Layer 6 of a small transformer language model trained on English Wikipedia (10 layers, counted from 0, width 96).
A neuron's activation on a vector x is SiLU(gate . x) times (in . x), where the dot is the dot product.
The model reads these tokens: "." " " "'" "N" "if" "ty" "'" " Allen" "\n" "-" " Lynn" " Bar"

The vector x that enters this layer's MLP at each token. A number n stands for (n - 128) times 0.049.
0 ".": 146, 113, 150, 118, 122, 127, 128, 129, 122, 104, 110, 97, 122, 120, 90, 148, 130, 137, 109, 110, 104, 126, 138, 174, 137, 108, 121, 125, 106, 110, 116, 138, 124, 118, 121, 125, 135, 175, 132, 144, 148, 153, 128, 149, 130, 153, 154, 119, 120, 132, 122, 153, 130, 115, 136, 134, 101, 160, 149, 125, 123, 127, 133, 101, 142, 137, 110, 142, 116, 98, 130, 109, 118, 138, 116, 118, 99, 139, 135, 119, 130, 97, 134, 124, 17, 122, 140, 145, 128, 154, 129, 102, 120, 146, 105, 128
1 " ": 140, 129, 141, 96, 139, 120, 120, 138, 118, 120, 114, 109, 117, 97, 91, 149, 124, 140, 103, 109, 110, 147, 134, 169, 132, 118, 119, 108, 100, 127, 121, 126, 127, 118, 137, 120, 146, 175, 140, 145, 135, 143, 124, 141, 124, 143, 132, 110, 125, 150, 117, 143, 143, 111, 145, 131, 117, 160, 142, 142, 138, 126, 136, 113, 142, 137, 129, 129, 111, 106, 137, 101, 93, 126, 118, 135, 107, 140, 134, 127, 106, 114, 148, 123, 11, 120, 136, 155, 130, 154, 140, 121, 120, 132, 121, 134
2 "'": 144, 127, 134, 121, 123, 120, 128, 103, 134, 134, 116, 121, 124, 111, 107, 139, 122, 144, 88, 105, 119, 130, 148, 180, 134, 123, 103, 104, 141, 123, 121, 152, 126, 121, 123, 139, 135, 170, 119, 114, 147, 122, 145, 132, 167, 125, 103, 136, 112, 142, 112, 153, 124, 88, 134, 146, 121, 129, 102, 145, 138, 103, 166, 133, 109, 134, 112, 117, 96, 111, 138, 105, 114, 112, 120, 101, 107, 144, 125, 114, 123, 96, 174, 117, 49, 127, 112, 152, 149, 151, 153, 124, 126, 92, 128, 166
3 "N": 138, 143, 122, 129, 126, 139, 141, 137, 121, 120, 145, 156, 125, 106, 100, 152, 113, 151, 105, 108, 100, 154, 139, 155, 118, 124, 109, 103, 122, 129, 128, 163, 129, 133, 119, 136, 149, 182, 134, 120, 116, 134, 138, 129, 143, 130, 121, 107, 133, 153, 136, 167, 140, 88, 150, 149, 115, 130, 136, 151, 137, 127, 125, 115, 126, 141, 125, 111, 129, 122, 121, 79, 110, 120, 124, 115, 146, 154, 129, 142, 140, 118, 124, 126, 12, 119, 119, 134, 134, 130, 111, 148, 112, 128, 123, 149
4 "if": 153, 106, 159, 115, 132, 161, 134, 112, 107, 142, 140, 170, 104, 114, 99, 148, 159, 128, 129, 129, 104, 119, 133, 142, 133, 122, 135, 112, 143, 98, 140, 163, 114, 130, 101, 130, 162, 172, 137, 100, 148, 120, 117, 127, 140, 155, 144, 98, 167, 147, 142, 133, 144, 105, 148, 130, 148, 105, 114, 155, 108, 141, 118, 127, 146, 120, 112, 120, 89, 136, 121, 106, 116, 146, 126, 130, 147, 141, 132, 126, 120, 134, 135, 97, 27, 101, 139, 119, 139, 145, 136, 114, 117, 156, 111, 159
5 "ty": 138, 116, 134, 108, 120, 112, 133, 139, 102, 144, 121, 149, 113, 131, 107, 113, 134, 130, 118, 115, 101, 125, 169, 147, 152, 118, 160, 118, 104, 119, 120, 165, 119, 159, 124, 116, 139, 143, 145, 119, 130, 133, 116, 114, 133, 133, 84, 132, 143, 148, 144, 110, 149, 114, 181, 134, 155, 114, 159, 132, 129, 111, 132, 115, 128, 132, 114, 126, 112, 112, 90, 135, 140, 131, 158, 125, 116, 132, 141, 129, 116, 114, 159, 153, 8, 138, 121, 130, 141, 126, 132, 150, 136, 106, 126, 124
6 "'": 141, 124, 142, 116, 111, 113, 129, 106, 162, 117, 126, 124, 136, 123, 106, 164, 155, 132, 97, 116, 112, 138, 144, 174, 150, 141, 150, 115, 161, 148, 120, 168, 137, 131, 116, 116, 122, 131, 130, 121, 153, 138, 133, 114, 157, 105, 126, 115, 115, 116, 134, 132, 138, 92, 192, 130, 134, 132, 120, 132, 128, 97, 140, 131, 110, 131, 118, 142, 128, 108, 118, 117, 141, 136, 153, 108, 69, 144, 111, 107, 138, 117, 153, 129, 36, 112, 145, 137, 154, 139, 140, 142, 105, 116, 131, 157
7 " Allen": 128, 122, 155, 129, 137, 110, 136, 106, 138, 114, 144, 159, 138, 108, 98, 150, 138, 115, 114, 138, 98, 130, 109, 149, 113, 120, 141, 129, 132, 138, 122, 165, 141, 130, 148, 110, 128, 146, 121, 131, 165, 126, 91, 139, 140, 135, 117, 106, 116, 158, 138, 132, 132, 109, 156, 130, 154, 149, 153, 120, 164, 128, 118, 144, 140, 162, 115, 147, 105, 116, 128, 104, 106, 154, 122, 91, 95, 146, 109, 112, 126, 118, 136, 122, 15, 128, 118, 134, 128, 100, 117, 118, 118, 89, 127, 148
8 "\n": 165, 111, 135, 109, 121, 123, 102, 122, 119, 123, 102, 155, 117, 107, 103, 150, 139, 136, 94, 106, 91, 118, 150, 167, 127, 112, 144, 121, 114, 129, 121, 135, 107, 103, 137, 133, 124, 176, 139, 147, 147, 117, 112, 144, 126, 140, 136, 94, 128, 141, 127, 154, 117, 115, 151, 104, 104, 151, 174, 136, 131, 121, 117, 139, 112, 149, 129, 146, 101, 113, 124, 107, 115, 151, 112, 124, 74, 133, 149, 113, 112, 84, 132, 119, 38, 116, 117, 147, 137, 146, 118, 116, 125, 123, 123, 147
9 "-": 165, 119, 150, 121, 124, 146, 125, 104, 99, 128, 101, 133, 134, 101, 94, 139, 137, 123, 91, 129, 103, 139, 145, 182, 122, 102, 122, 137, 123, 132, 125, 141, 118, 133, 147, 132, 123, 164, 124, 134, 145, 131, 128, 117, 112, 154, 139, 90, 146, 184, 129, 139, 104, 127, 126, 116, 105, 143, 148, 145, 124, 116, 133, 116, 131, 147, 119, 129, 104, 93, 115, 122, 109, 142, 103, 130, 110, 139, 134, 119, 128, 84, 116, 123, 34, 121, 117, 147, 136, 137, 119, 132, 135, 114, 105, 125
10 " Lynn": 159, 104, 152, 128, 135, 128, 149, 122, 115, 128, 122, 165, 143, 123, 98, 141, 122, 122, 125, 108, 93, 127, 151, 153, 118, 120, 148, 154, 138, 141, 124, 148, 125, 142, 134, 121, 130, 172, 145, 149, 141, 136, 104, 122, 116, 133, 138, 91, 130, 166, 139, 131, 148, 106, 138, 125, 156, 135, 130, 128, 150, 147, 122, 125, 142, 169, 136, 137, 105, 123, 107, 122, 93, 129, 133, 113, 88, 134, 106, 96, 138, 117, 160, 124, 18, 134, 125, 122, 126, 96, 134, 122, 152, 86, 120, 157
11 " Bar": 151, 95, 160, 111, 114, 112, 126, 138, 100, 156, 160, 185, 144, 134, 112, 152, 126, 86, 120, 100, 91, 131, 155, 159, 115, 135, 136, 135, 125, 132, 131, 166, 147, 123, 131, 107, 122, 149, 150, 145, 157, 123, 76, 152, 143, 150, 125, 80, 143, 142, 127, 140, 125, 122, 155, 95, 143, 111, 147, 130, 148, 136, 121, 136, 133, 165, 139, 146, 109, 115, 128, 112, 114, 151, 119, 117, 99, 151, 130, 103, 127, 128, 157, 145, 49, 144, 135, 135, 135, 118, 145, 119, 146, 108, 137, 143

Each question shows the input weights of one neuron of the MLP. A number n stands for (n - 128) times 0.0093.

n136 gate: 125, 150, 83, 148, 129, 167, 149, 107, 114, 191, 121, 128, 122, 101, 132, 119, 144, 143, 157, 160, 95, 138, 134, 146, 139, 125, 111, 108, 157, 131, 103, 144, 168, 164, 51, 134, 85, 152, 136, 154, 142, 142, 118, 130, 151, 112, 132, 118, 154, 114, 145, 86, 111, 143, 118, 131, 131, 96, 150, 116, 123, 129, 141, 132, 146, 127, 132, 133, 127, 140, 137, 143, 128, 156, 65, 115, 151, 83, 123, 102, 84, 112, 154, 108, 129, 93, 121, 135, 113, 93, 96, 143, 139, 122, 121, 109
n136 in: 117, 148, 143, 51, 115, 107, 140, 102, 140, 113, 147, 144, 133, 140, 141, 151, 93, 126, 155, 109, 124, 78, 111, 88, 103, 137, 124, 121, 158, 165, 114, 130, 187, 111, 107, 127, 138, 143, 148, 117, 133, 135, 111, 133, 107, 114, 166, 155, 102, 126, 153, 129, 91, 122, 176, 125, 148, 123, 124, 70, 50, 121, 146, 117, 161, 156, 166, 141, 98, 142, 112, 119, 128, 142, 147, 144, 183, 134, 149, 165, 167, 137, 127, 129, 121, 150, 167, 124, 119, 143, 144, 162, 122, 149, 97, 155
On which token does it fire most, and how strongly? 4 "if", at about 3.6

n231 gate: 131, 157, 126, 100, 132, 125, 126, 83, 132, 126, 121, 95, 130, 147, 133, 96, 131, 117, 133, 144, 134, 148, 148, 122, 113, 113, 171, 146, 141, 157, 157, 168, 117, 154, 158, 130, 163, 95, 115, 131, 97, 159, 162, 122, 128, 148, 150, 140, 137, 125, 133, 120, 130, 152, 106, 100, 114, 136, 123, 117, 160, 152, 179, 205, 108, 169, 114, 80, 139, 123, 167, 149, 128, 123, 97, 105, 114, 144, 127, 150, 123, 184, 175, 107, 71, 110, 130, 172, 68, 168, 111, 158, 88, 186, 105, 91
n231 in: 113, 115, 94, 123, 141, 159, 108, 170, 128, 93, 114, 104, 114, 173, 150, 112, 112, 147, 59, 140, 142, 158, 111, 136, 171, 123, 90, 106, 137, 139, 113, 142, 152, 128, 144, 101, 210, 140, 133, 111, 106, 112, 135, 155, 147, 115, 129, 141, 108, 118, 114, 128, 118, 42, 96, 96, 100, 156, 155, 113, 122, 137, 91, 147, 50, 159, 102, 109, 135, 126, 126, 111, 127, 136, 113, 111, 153, 103, 113, 141, 136, 154, 152, 113, 137, 82, 119, 141, 108, 126, 122, 126, 120, 143, 124, 95
On which token does it fire most? 1 " "

n54 gate: 131, 96, 129, 91, 110, 173, 132, 97, 87, 141, 130, 131, 127, 140, 157, 118, 155, 133, 108, 125, 153, 130, 125, 123, 114, 95, 82, 84, 116, 149, 118, 174, 141, 97, 104, 151, 111, 107, 100, 132, 82, 145, 130, 121, 141, 145, 95, 99, 84, 120, 121, 78, 147, 110, 98, 109, 112, 93, 104, 127, 166, 130, 122, 133, 122, 132, 185, 169, 125, 123, 109, 135, 140, 113, 131, 127, 184, 144, 99, 146, 157, 67, 123, 115, 117, 139, 140, 187, 156, 131, 168, 89, 180, 147, 98, 122
n54 in: 211, 130, 109, 149, 103, 116, 78, 106, 155, 106, 142, 117, 136, 64, 129, 126, 102, 144, 137, 115, 147, 150, 147, 136, 139, 146, 174, 114, 120, 140, 120, 177, 131, 96, 137, 107, 112, 135, 162, 117, 119, 156, 99, 173, 98, 127, 82, 177, 107, 110, 144, 84, 107, 105, 122, 150, 130, 122, 104, 161, 126, 152, 163, 84, 134, 174, 86, 102, 150, 157, 111, 150, 130, 110, 104, 118, 114, 156, 143, 115, 102, 126, 134, 77, 162, 136, 104, 105, 133, 130, 97, 145, 63, 125, 162, 149
On which token does it fire most? 2 "'"

n61 gate: 97, 112, 128, 86, 172, 92, 112, 114, 161, 136, 152, 153, 184, 122, 139, 82, 105, 118, 94, 140, 168, 111, 99, 89, 117, 141, 177, 155, 171, 122, 43, 117, 137, 134, 130, 126, 116, 92, 173, 162, 127, 129, 126, 132, 79, 165, 170, 116, 145, 171, 111, 92, 153, 117, 134, 130, 116, 149, 176, 105, 135, 116, 99, 100, 128, 165, 93, 83, 125, 106, 138, 123, 129, 126, 89, 94, 148, 168, 85, 81, 91, 154, 130, 152, 116, 145, 142, 129, 141, 140, 122, 123, 107, 136, 154, 105
n61 in: 103, 79, 161, 117, 131, 127, 52, 90, 152, 187, 184, 102, 139, 180, 110, 160, 146, 149, 110, 213, 165, 108, 166, 136, 127, 166, 136, 97, 137, 130, 58, 142, 146, 110, 131, 121, 130, 73, 131, 171, 94, 133, 109, 114, 184, 164, 71, 102, 111, 155, 107, 133, 137, 124, 109, 119, 132, 117, 169, 108, 158, 172, 138, 130, 114, 115, 146, 104, 132, 113, 124, 115, 126, 139, 140, 172, 135, 105, 133, 119, 155, 177, 134, 153, 118, 96, 117, 109, 90, 107, 101, 104, 123, 98, 173, 117
Its two highest activations, in order, are on tokens 7 " Allen", 11 " Bar"

n197 gate: 122, 129, 138, 111, 85, 131, 142, 87, 122, 87, 148, 83, 133, 94, 94, 130, 62, 140, 85, 142, 134, 91, 91, 86, 167, 131, 90, 144, 141, 98, 161, 148, 124, 175, 174, 195, 76, 104, 113, 112, 146, 138, 137, 133, 142, 141, 144, 105, 74, 153, 105, 152, 172, 130, 87, 133, 107, 124, 114, 140, 126, 172, 163, 111, 144, 133, 102, 128, 133, 173, 51, 100, 121, 185, 96, 158, 144, 129, 103, 123, 90, 140, 113, 113, 165, 89, 174, 91, 133, 148, 148, 109, 123, 141, 137, 198
n197 in: 162, 124, 153, 174, 76, 177, 111, 160, 174, 158, 152, 152, 146, 138, 123, 153, 102, 153, 153, 140, 118, 97, 137, 111, 125, 76, 146, 132, 117, 165, 126, 85, 139, 139, 133, 135, 100, 76, 142, 87, 154, 136, 81, 73, 76, 158, 157, 157, 115, 147, 100, 118, 165, 148, 136, 176, 171, 157, 95, 136, 135, 122, 163, 131, 127, 94, 112, 127, 64, 181, 56, 166, 60, 138, 147, 136, 135, 186, 104, 91, 131, 107, 81, 102, 143, 137, 132, 131, 154, 138, 195, 101, 107, 60, 117, 134
Its three highest activations, in order, are on tokens 3 "N", 1 " ", 4 "if"

n83 gate: 103, 123, 108, 65, 80, 142, 125, 113, 127, 158, 129, 116, 119, 168, 133, 131, 150, 110, 107, 92, 111, 146, 129, 77, 141, 109, 133, 128, 129, 171, 119, 124, 102, 131, 151, 120, 125, 175, 142, 121, 117, 154, 114, 107, 88, 110, 101, 90, 148, 107, 120, 134, 119, 119, 107, 65, 125, 115, 145, 123, 72, 155, 129, 118, 103, 129, 135, 125, 163, 146, 152, 90, 116, 141, 121, 133, 116, 78, 124, 130, 143, 104, 123, 118, 110, 153, 155, 126, 97, 121, 106, 121, 146, 129, 110, 109
n83 in: 110, 126, 122, 67, 136, 155, 143, 116, 109, 139, 184, 128, 155, 109, 89, 157, 151, 140, 156, 153, 130, 147, 132, 95, 111, 135, 60, 108, 101, 131, 152, 157, 140, 141, 131, 144, 134, 129, 98, 130, 142, 149, 163, 88, 119, 131, 120, 124, 140, 112, 136, 135, 76, 135, 143, 101, 156, 88, 116, 134, 144, 150, 105, 110, 130, 154, 171, 129, 145, 120, 108, 169, 117, 136, 140, 144, 122, 125, 131, 115, 125, 139, 100, 112, 109, 145, 141, 146, 156, 173, 169, 106, 107, 141, 116, 169
On which token does it fire most? 11 " Bar"

n236 gate: 125, 113, 143, 83, 138, 151, 105, 139, 140, 90, 92, 116, 141, 174, 121, 155, 110, 147, 128, 127, 147, 130, 118, 121, 120, 130, 182, 110, 107, 125, 145, 147, 113, 152, 124, 134, 148, 148, 153, 110, 110, 90, 139, 88, 113, 87, 150, 130, 117, 61, 86, 97, 186, 119, 135, 140, 131, 89, 94, 58, 101, 78, 143, 152, 124, 166, 171, 83, 158, 118, 122, 110, 65, 109, 136, 149, 104, 175, 119, 158, 196, 123, 119, 132, 148, 204, 141, 143, 195, 108, 134, 125, 159, 145, 62, 103
n236 in: 167, 123, 127, 103, 120, 137, 110, 147, 106, 123, 108, 129, 152, 167, 155, 141, 125, 119, 161, 156, 138, 95, 114, 169, 173, 125, 92, 148, 118, 109, 74, 113, 135, 207, 145, 186, 91, 122, 114, 120, 168, 139, 86, 145, 142, 119, 85, 149, 190, 74, 112, 114, 140, 152, 142, 159, 88, 162, 195, 116, 117, 114, 137, 132, 167, 104, 110, 62, 124, 162, 137, 102, 123, 155, 154, 96, 113, 162, 129, 145, 105, 171, 138, 105, 135, 116, 135, 151, 162, 142, 197, 171, 85, 141, 100, 174
On which token does it fire most, and how strongly? 6 "'", at about 1.9

n5 gate: 111, 98, 129, 122, 132, 140, 137, 102, 116, 102, 122, 139, 141, 157, 138, 111, 140, 109, 108, 136, 123, 129, 122, 129, 106, 120, 119, 141, 150, 92, 144, 142, 100, 88, 88, 127, 118, 98, 115, 156, 126, 130, 159, 116, 122, 152, 122, 131, 129, 115, 136, 144, 124, 150, 72, 114, 137, 95, 156, 101, 124, 130, 119, 107, 126, 127, 101, 122, 132, 123, 112, 166, 113, 102, 103, 138, 113, 139, 137, 106, 115, 101, 108, 156, 62, 156, 129, 102, 130, 149, 101, 124, 121, 94, 111, 132
n5 in: 144, 103, 101, 118, 95, 141, 115, 144, 163, 164, 95, 76, 143, 90, 107, 138, 106, 99, 117, 150, 124, 146, 116, 157, 76, 140, 139, 165, 147, 122, 158, 155, 143, 125, 115, 107, 149, 118, 107, 108, 124, 160, 148, 156, 109, 127, 114, 106, 114, 113, 112, 98, 167, 142, 124, 96, 92, 114, 107, 115, 128, 116, 112, 111, 122, 120, 124, 95, 140, 155, 133, 98, 109, 168, 122, 101, 132, 124, 129, 152, 140, 147, 116, 114, 86, 137, 140, 184, 111, 110, 130, 174, 108, 145, 124, 111
On which token does it fire most, and how strongly? 9 "-", at about 10

n133 gate: 102, 130, 143, 164, 136, 121, 126, 107, 139, 93, 148, 159, 109, 129, 130, 124, 123, 117, 101, 143, 129, 158, 136, 85, 155, 120, 130, 145, 143, 142, 141, 159, 127, 107, 167, 118, 150, 148, 132, 140, 96, 118, 109, 124, 149, 108, 91, 124, 117, 129, 143, 87, 139, 86, 174, 130, 151, 99, 127, 91, 126, 103, 103, 139, 158, 104, 121, 136, 121, 132, 139, 114, 131, 127, 135, 150, 108, 114, 107, 113, 136, 137, 120, 136, 138, 125, 120, 121, 134, 152, 101, 141, 156, 99, 137, 142
n133 in: 95, 96, 163, 179, 136, 113, 147, 123, 111, 97, 131, 154, 154, 131, 115, 144, 68, 125, 127, 122, 100, 83, 123, 93, 117, 81, 96, 145, 115, 162, 117, 153, 126, 125, 143, 170, 128, 180, 130, 111, 73, 113, 137, 145, 149, 144, 114, 124, 131, 130, 99, 134, 127, 86, 145, 117, 163, 103, 135, 80, 126, 76, 114, 127, 117, 115, 113, 149, 127, 110, 112, 133, 145, 116, 118, 128, 143, 143, 112, 144, 142, 141, 107, 120, 108, 102, 96, 135, 139, 166, 148, 123, 143, 124, 138, 137
Its three highest activations, in order, are on tokens 7 " Allen", 5 "ty", 10 " Lynn"

n69 gate: 123, 72, 121, 140, 131, 130, 127, 89, 131, 113, 155, 144, 159, 69, 119, 133, 172, 139, 154, 133, 129, 141, 117, 140, 96, 159, 127, 171, 132, 171, 137, 116, 139, 116, 139, 112, 105, 147, 110, 144, 124, 103, 129, 124, 150, 181, 102, 151, 138, 115, 155, 100, 156, 123, 146, 113, 137, 160, 124, 134, 110, 96, 143, 82, 103, 87, 136, 115, 167, 148, 190, 102, 114, 105, 93, 151, 162, 135, 114, 98, 155, 144, 111, 137, 106, 136, 157, 113, 121, 110, 120, 124, 82, 111, 124, 124
n69 in: 126, 171, 143, 123, 133, 149, 154, 146, 120, 97, 139, 129, 149, 191, 129, 179, 117, 93, 117, 110, 133, 143, 103, 121, 124, 129, 78, 130, 168, 88, 113, 143, 106, 158, 155, 139, 163, 77, 123, 129, 95, 172, 121, 133, 141, 108, 192, 108, 162, 133, 122, 127, 140, 103, 116, 177, 128, 147, 109, 125, 115, 136, 133, 164, 145, 140, 119, 117, 97, 123, 122, 130, 114, 119, 139, 122, 104, 154, 110, 182, 142, 128, 95, 47, 151, 67, 94, 165, 130, 104, 132, 151, 126, 132, 173, 127
On which token does it fire most? 3 "N"

n10 gate: 137, 178, 152, 125, 134, 78, 114, 91, 117, 103, 94, 187, 146, 159, 116, 166, 107, 92, 173, 144, 149, 58, 105, 174, 153, 117, 108, 118, 75, 131, 163, 98, 139, 97, 99, 118, 87, 95, 136, 81, 133, 187, 154, 136, 111, 159, 135, 106, 79, 96, 117, 118, 177, 129, 139, 146, 97, 121, 120, 165, 109, 103, 113, 114, 170, 136, 162, 119, 122, 92, 180, 112, 74, 121, 133, 136, 129, 96, 97, 105, 110, 130, 75, 157, 157, 140, 103, 166, 161, 145, 148, 51, 136, 131, 124, 117
n10 in: 201, 102, 171, 127, 123, 50, 103, 92, 106, 162, 161, 163, 160, 181, 49, 143, 142, 90, 135, 146, 185, 86, 153, 144, 109, 113, 163, 149, 75, 97, 125, 74, 93, 133, 99, 96, 137, 93, 133, 81, 99, 233, 123, 139, 111, 117, 149, 163, 130, 111, 91, 147, 116, 112, 145, 162, 127, 197, 117, 167, 166, 80, 86, 171, 90, 188, 167, 126, 136, 111, 192, 81, 106, 96, 143, 167, 162, 122, 214, 103, 143, 159, 139, 151, 143, 74, 135, 163, 115, 115, 138, 70, 88, 165, 122, 61
Its two highest activations, in order, are on tokens 0 ".", 1 " "

n99 gate: 103, 148, 153, 112, 126, 152, 113, 128, 137, 163, 167, 112, 107, 97, 121, 133, 104, 125, 131, 165, 141, 116, 112, 176, 106, 145, 109, 133, 121, 144, 113, 107, 143, 148, 160, 135, 113, 161, 148, 136, 106, 175, 124, 102, 137, 125, 133, 116, 115, 151, 127, 146, 148, 153, 145, 139, 109, 140, 142, 100, 145, 104, 97, 123, 97, 137, 121, 161, 130, 114, 130, 139, 148, 106, 119, 127, 159, 99, 134, 145, 149, 132, 130, 141, 113, 108, 109, 136, 104, 88, 148, 136, 135, 129, 119, 96
n99 in: 111, 130, 152, 127, 121, 144, 101, 102, 111, 89, 141, 132, 127, 139, 138, 112, 153, 140, 104, 192, 86, 133, 133, 120, 131, 104, 134, 119, 162, 120, 118, 122, 72, 138, 142, 128, 150, 127, 145, 157, 91, 118, 136, 122, 130, 120, 168, 118, 98, 144, 141, 147, 135, 136, 105, 134, 155, 106, 115, 165, 122, 152, 142, 89, 118, 121, 182, 119, 112, 132, 108, 155, 134, 127, 124, 121, 148, 142, 136, 112, 128, 125, 133, 185, 86, 112, 131, 89, 85, 157, 85, 130, 148, 151, 116, 117
Its two highest activations, in order, are on tokens 9 "-", 3 "N"

n26 gate: 99, 93, 69, 134, 134, 153, 116, 167, 125, 125, 138, 100, 120, 128, 110, 161, 121, 68, 158, 150, 149, 147, 119, 162, 176, 137, 167, 125, 136, 78, 129, 121, 135, 136, 145, 79, 175, 69, 140, 160, 141, 148, 110, 136, 120, 183, 136, 163, 108, 118, 171, 152, 104, 91, 130, 118, 144, 159, 121, 112, 146, 99, 115, 127, 171, 101, 111, 114, 95, 152, 162, 99, 137, 134, 114, 149, 113, 158, 142, 143, 165, 93, 138, 107, 136, 119, 151, 112, 103, 127, 42, 115, 167, 130, 104, 123
n26 in: 118, 108, 108, 119, 220, 111, 124, 85, 151, 121, 157, 131, 173, 106, 81, 134, 112, 154, 116, 148, 134, 126, 157, 174, 113, 136, 152, 145, 147, 101, 119, 144, 167, 149, 124, 141, 156, 175, 159, 45, 116, 136, 173, 152, 91, 130, 123, 125, 124, 149, 77, 126, 123, 152, 56, 87, 128, 145, 142, 132, 151, 131, 125, 155, 149, 90, 167, 160, 111, 202, 157, 108, 125, 162, 121, 144, 161, 192, 152, 73, 118, 114, 166, 132, 137, 137, 147, 127, 115, 146, 89, 115, 143, 205, 117, 125
On which token does it fire most? 0 "."

n147 gate: 167, 122, 136, 85, 142, 131, 134, 163, 145, 136, 121, 135, 120, 126, 111, 88, 144, 166, 79, 102, 146, 141, 139, 105, 167, 123, 180, 170, 94, 120, 150, 86, 120, 175, 119, 116, 108, 88, 126, 99, 152, 127, 154, 99, 184, 98, 135, 118, 99, 132, 112, 86, 147, 148, 141, 170, 127, 101, 123, 104, 68, 107, 153, 141, 127, 131, 144, 183, 130, 123, 158, 129, 76, 134, 142, 110, 127, 142, 130, 97, 97, 126, 130, 131, 197, 122, 119, 117, 181, 113, 131, 124, 107, 119, 126, 139
n147 in: 122, 116, 114, 96, 134, 125, 142, 110, 112, 116, 140, 83, 173, 174, 131, 119, 155, 92, 125, 102, 146, 141, 154, 127, 121, 144, 134, 95, 93, 137, 113, 179, 138, 140, 115, 119, 181, 107, 165, 152, 101, 112, 162, 147, 138, 71, 62, 154, 165, 110, 154, 155, 144, 126, 130, 144, 174, 162, 131, 183, 146, 93, 178, 82, 100, 118, 84, 147, 183, 172, 155, 79, 117, 85, 97, 108, 123, 132, 167, 76, 127, 97, 147, 125, 154, 125, 128, 128, 118, 103, 181, 119, 91, 81, 137, 143
On which token does it fire most? 6 "'"

n101 gate: 90, 152, 119, 124, 121, 116, 106, 97, 139, 186, 92, 64, 145, 141, 159, 77, 139, 147, 102, 99, 151, 176, 171, 166, 132, 110, 110, 185, 139, 130, 89, 89, 104, 126, 107, 71, 121, 161, 139, 137, 107, 130, 147, 184, 130, 97, 156, 139, 117, 134, 123, 172, 130, 115, 98, 160, 162, 145, 131, 153, 110, 165, 153, 138, 122, 101, 113, 79, 97, 133, 114, 102, 117, 106, 111, 149, 83, 122, 155, 134, 86, 166, 105, 137, 142, 123, 134, 141, 126, 123, 107, 94, 151, 125, 140, 166
n101 in: 144, 131, 85, 61, 140, 111, 97, 39, 125, 138, 133, 81, 116, 104, 145, 96, 102, 126, 83, 121, 137, 128, 113, 129, 78, 104, 126, 145, 122, 117, 186, 92, 121, 110, 67, 110, 146, 113, 134, 161, 108, 128, 113, 154, 121, 80, 136, 127, 137, 180, 102, 128, 170, 89, 162, 131, 150, 107, 88, 131, 138, 140, 139, 118, 109, 113, 129, 160, 139, 122, 106, 138, 146, 111, 125, 181, 113, 179, 126, 125, 111, 175, 132, 142, 101, 131, 198, 142, 136, 169, 181, 96, 144, 116, 112, 142
Its three highest activations, in order, are on tokens 2 "'", 1 " ", 0 "."

n102 gate: 119, 126, 127, 145, 139, 126, 155, 112, 114, 118, 143, 133, 105, 102, 105, 124, 131, 133, 133, 136, 118, 149, 137, 65, 167, 111, 133, 131, 109, 135, 134, 105, 153, 124, 126, 112, 120, 138, 116, 126, 118, 135, 135, 124, 136, 148, 102, 110, 155, 150, 127, 108, 137, 122, 91, 170, 127, 113, 128, 71, 146, 121, 136, 124, 117, 170, 50, 113, 155, 96, 157, 131, 117, 167, 141, 146, 148, 115, 156, 160, 144, 96, 149, 107, 122, 155, 135, 130, 140, 135, 132, 154, 122, 125, 96, 130
n102 in: 110, 125, 117, 209, 111, 138, 108, 96, 112, 145, 129, 120, 127, 140, 136, 148, 145, 115, 127, 127, 79, 149, 143, 101, 131, 130, 142, 107, 101, 179, 117, 119, 103, 127, 141, 112, 120, 139, 125, 138, 133, 101, 161, 137, 122, 164, 163, 101, 104, 169, 122, 121, 148, 108, 143, 127, 167, 148, 127, 174, 174, 134, 112, 135, 144, 152, 138, 112, 168, 173, 163, 120, 143, 153, 146, 117, 108, 143, 109, 155, 129, 125, 164, 148, 141, 150, 170, 98, 122, 157, 107, 136, 155, 132, 152, 131
On which token does it fire most? 7 " Allen"

n110 gate: 118, 122, 77, 104, 151, 126, 143, 156, 67, 105, 89, 136, 139, 125, 103, 138, 150, 140, 91, 85, 179, 126, 139, 132, 144, 56, 122, 162, 124, 115, 189, 134, 105, 160, 135, 189, 95, 167, 153, 99, 125, 114, 142, 160, 117, 125, 175, 177, 158, 113, 90, 141, 158, 116, 147, 111, 114, 79, 130, 100, 146, 176, 115, 145, 148, 121, 169, 134, 199, 85, 112, 130, 100, 138, 75, 131, 174, 152, 123, 72, 104, 152, 117, 149, 140, 100, 149, 133, 116, 124, 167, 118, 121, 180, 153, 100
n110 in: 132, 137, 105, 86, 138, 85, 134, 170, 110, 119, 162, 130, 131, 113, 67, 172, 90, 134, 107, 143, 151, 91, 101, 79, 65, 133, 132, 111, 75, 149, 169, 160, 155, 115, 114, 75, 127, 93, 97, 122, 95, 123, 87, 103, 130, 119, 137, 157, 41, 140, 132, 108, 118, 67, 167, 137, 89, 108, 106, 103, 109, 130, 83, 116, 130, 146, 105, 103, 152, 82, 137, 85, 91, 89, 67, 128, 121, 100, 95, 92, 107, 138, 130, 154, 154, 123, 119, 131, 137, 131, 148, 102, 103, 102, 104, 127
Its two highest activations, in order, are on tokens 1 " ", 5 "ty"

n251 gate: 157, 104, 184, 171, 104, 126, 118, 119, 120, 141, 112, 63, 94, 121, 92, 163, 141, 162, 115, 144, 118, 131, 124, 90, 103, 168, 116, 109, 106, 127, 143, 100, 107, 105, 96, 109, 79, 131, 145, 160, 115, 131, 157, 151, 148, 115, 76, 155, 122, 121, 140, 147, 91, 141, 167, 120, 72, 146, 113, 145, 97, 130, 73, 80, 138, 129, 165, 162, 138, 140, 92, 149, 109, 138, 119, 131, 147, 78, 137, 112, 153, 134, 140, 161, 126, 155, 117, 170, 143, 109, 88, 97, 87, 128, 74, 146
n251 in: 185, 88, 148, 170, 108, 138, 100, 107, 121, 129, 141, 162, 84, 118, 104, 150, 135, 158, 142, 128, 166, 105, 97, 90, 98, 147, 113, 109, 103, 109, 62, 140, 181, 150, 81, 117, 155, 92, 156, 159, 105, 146, 137, 126, 127, 78, 128, 149, 126, 90, 98, 168, 128, 117, 131, 132, 111, 163, 92, 188, 66, 110, 106, 123, 131, 128, 145, 149, 114, 71, 124, 110, 117, 164, 125, 80, 103, 54, 142, 163, 61, 113, 131, 95, 119, 125, 140, 159, 132, 120, 110, 91, 147, 118, 152, 169
Its two highest activations, in order, are on tokens 0 ".", 8 "\n"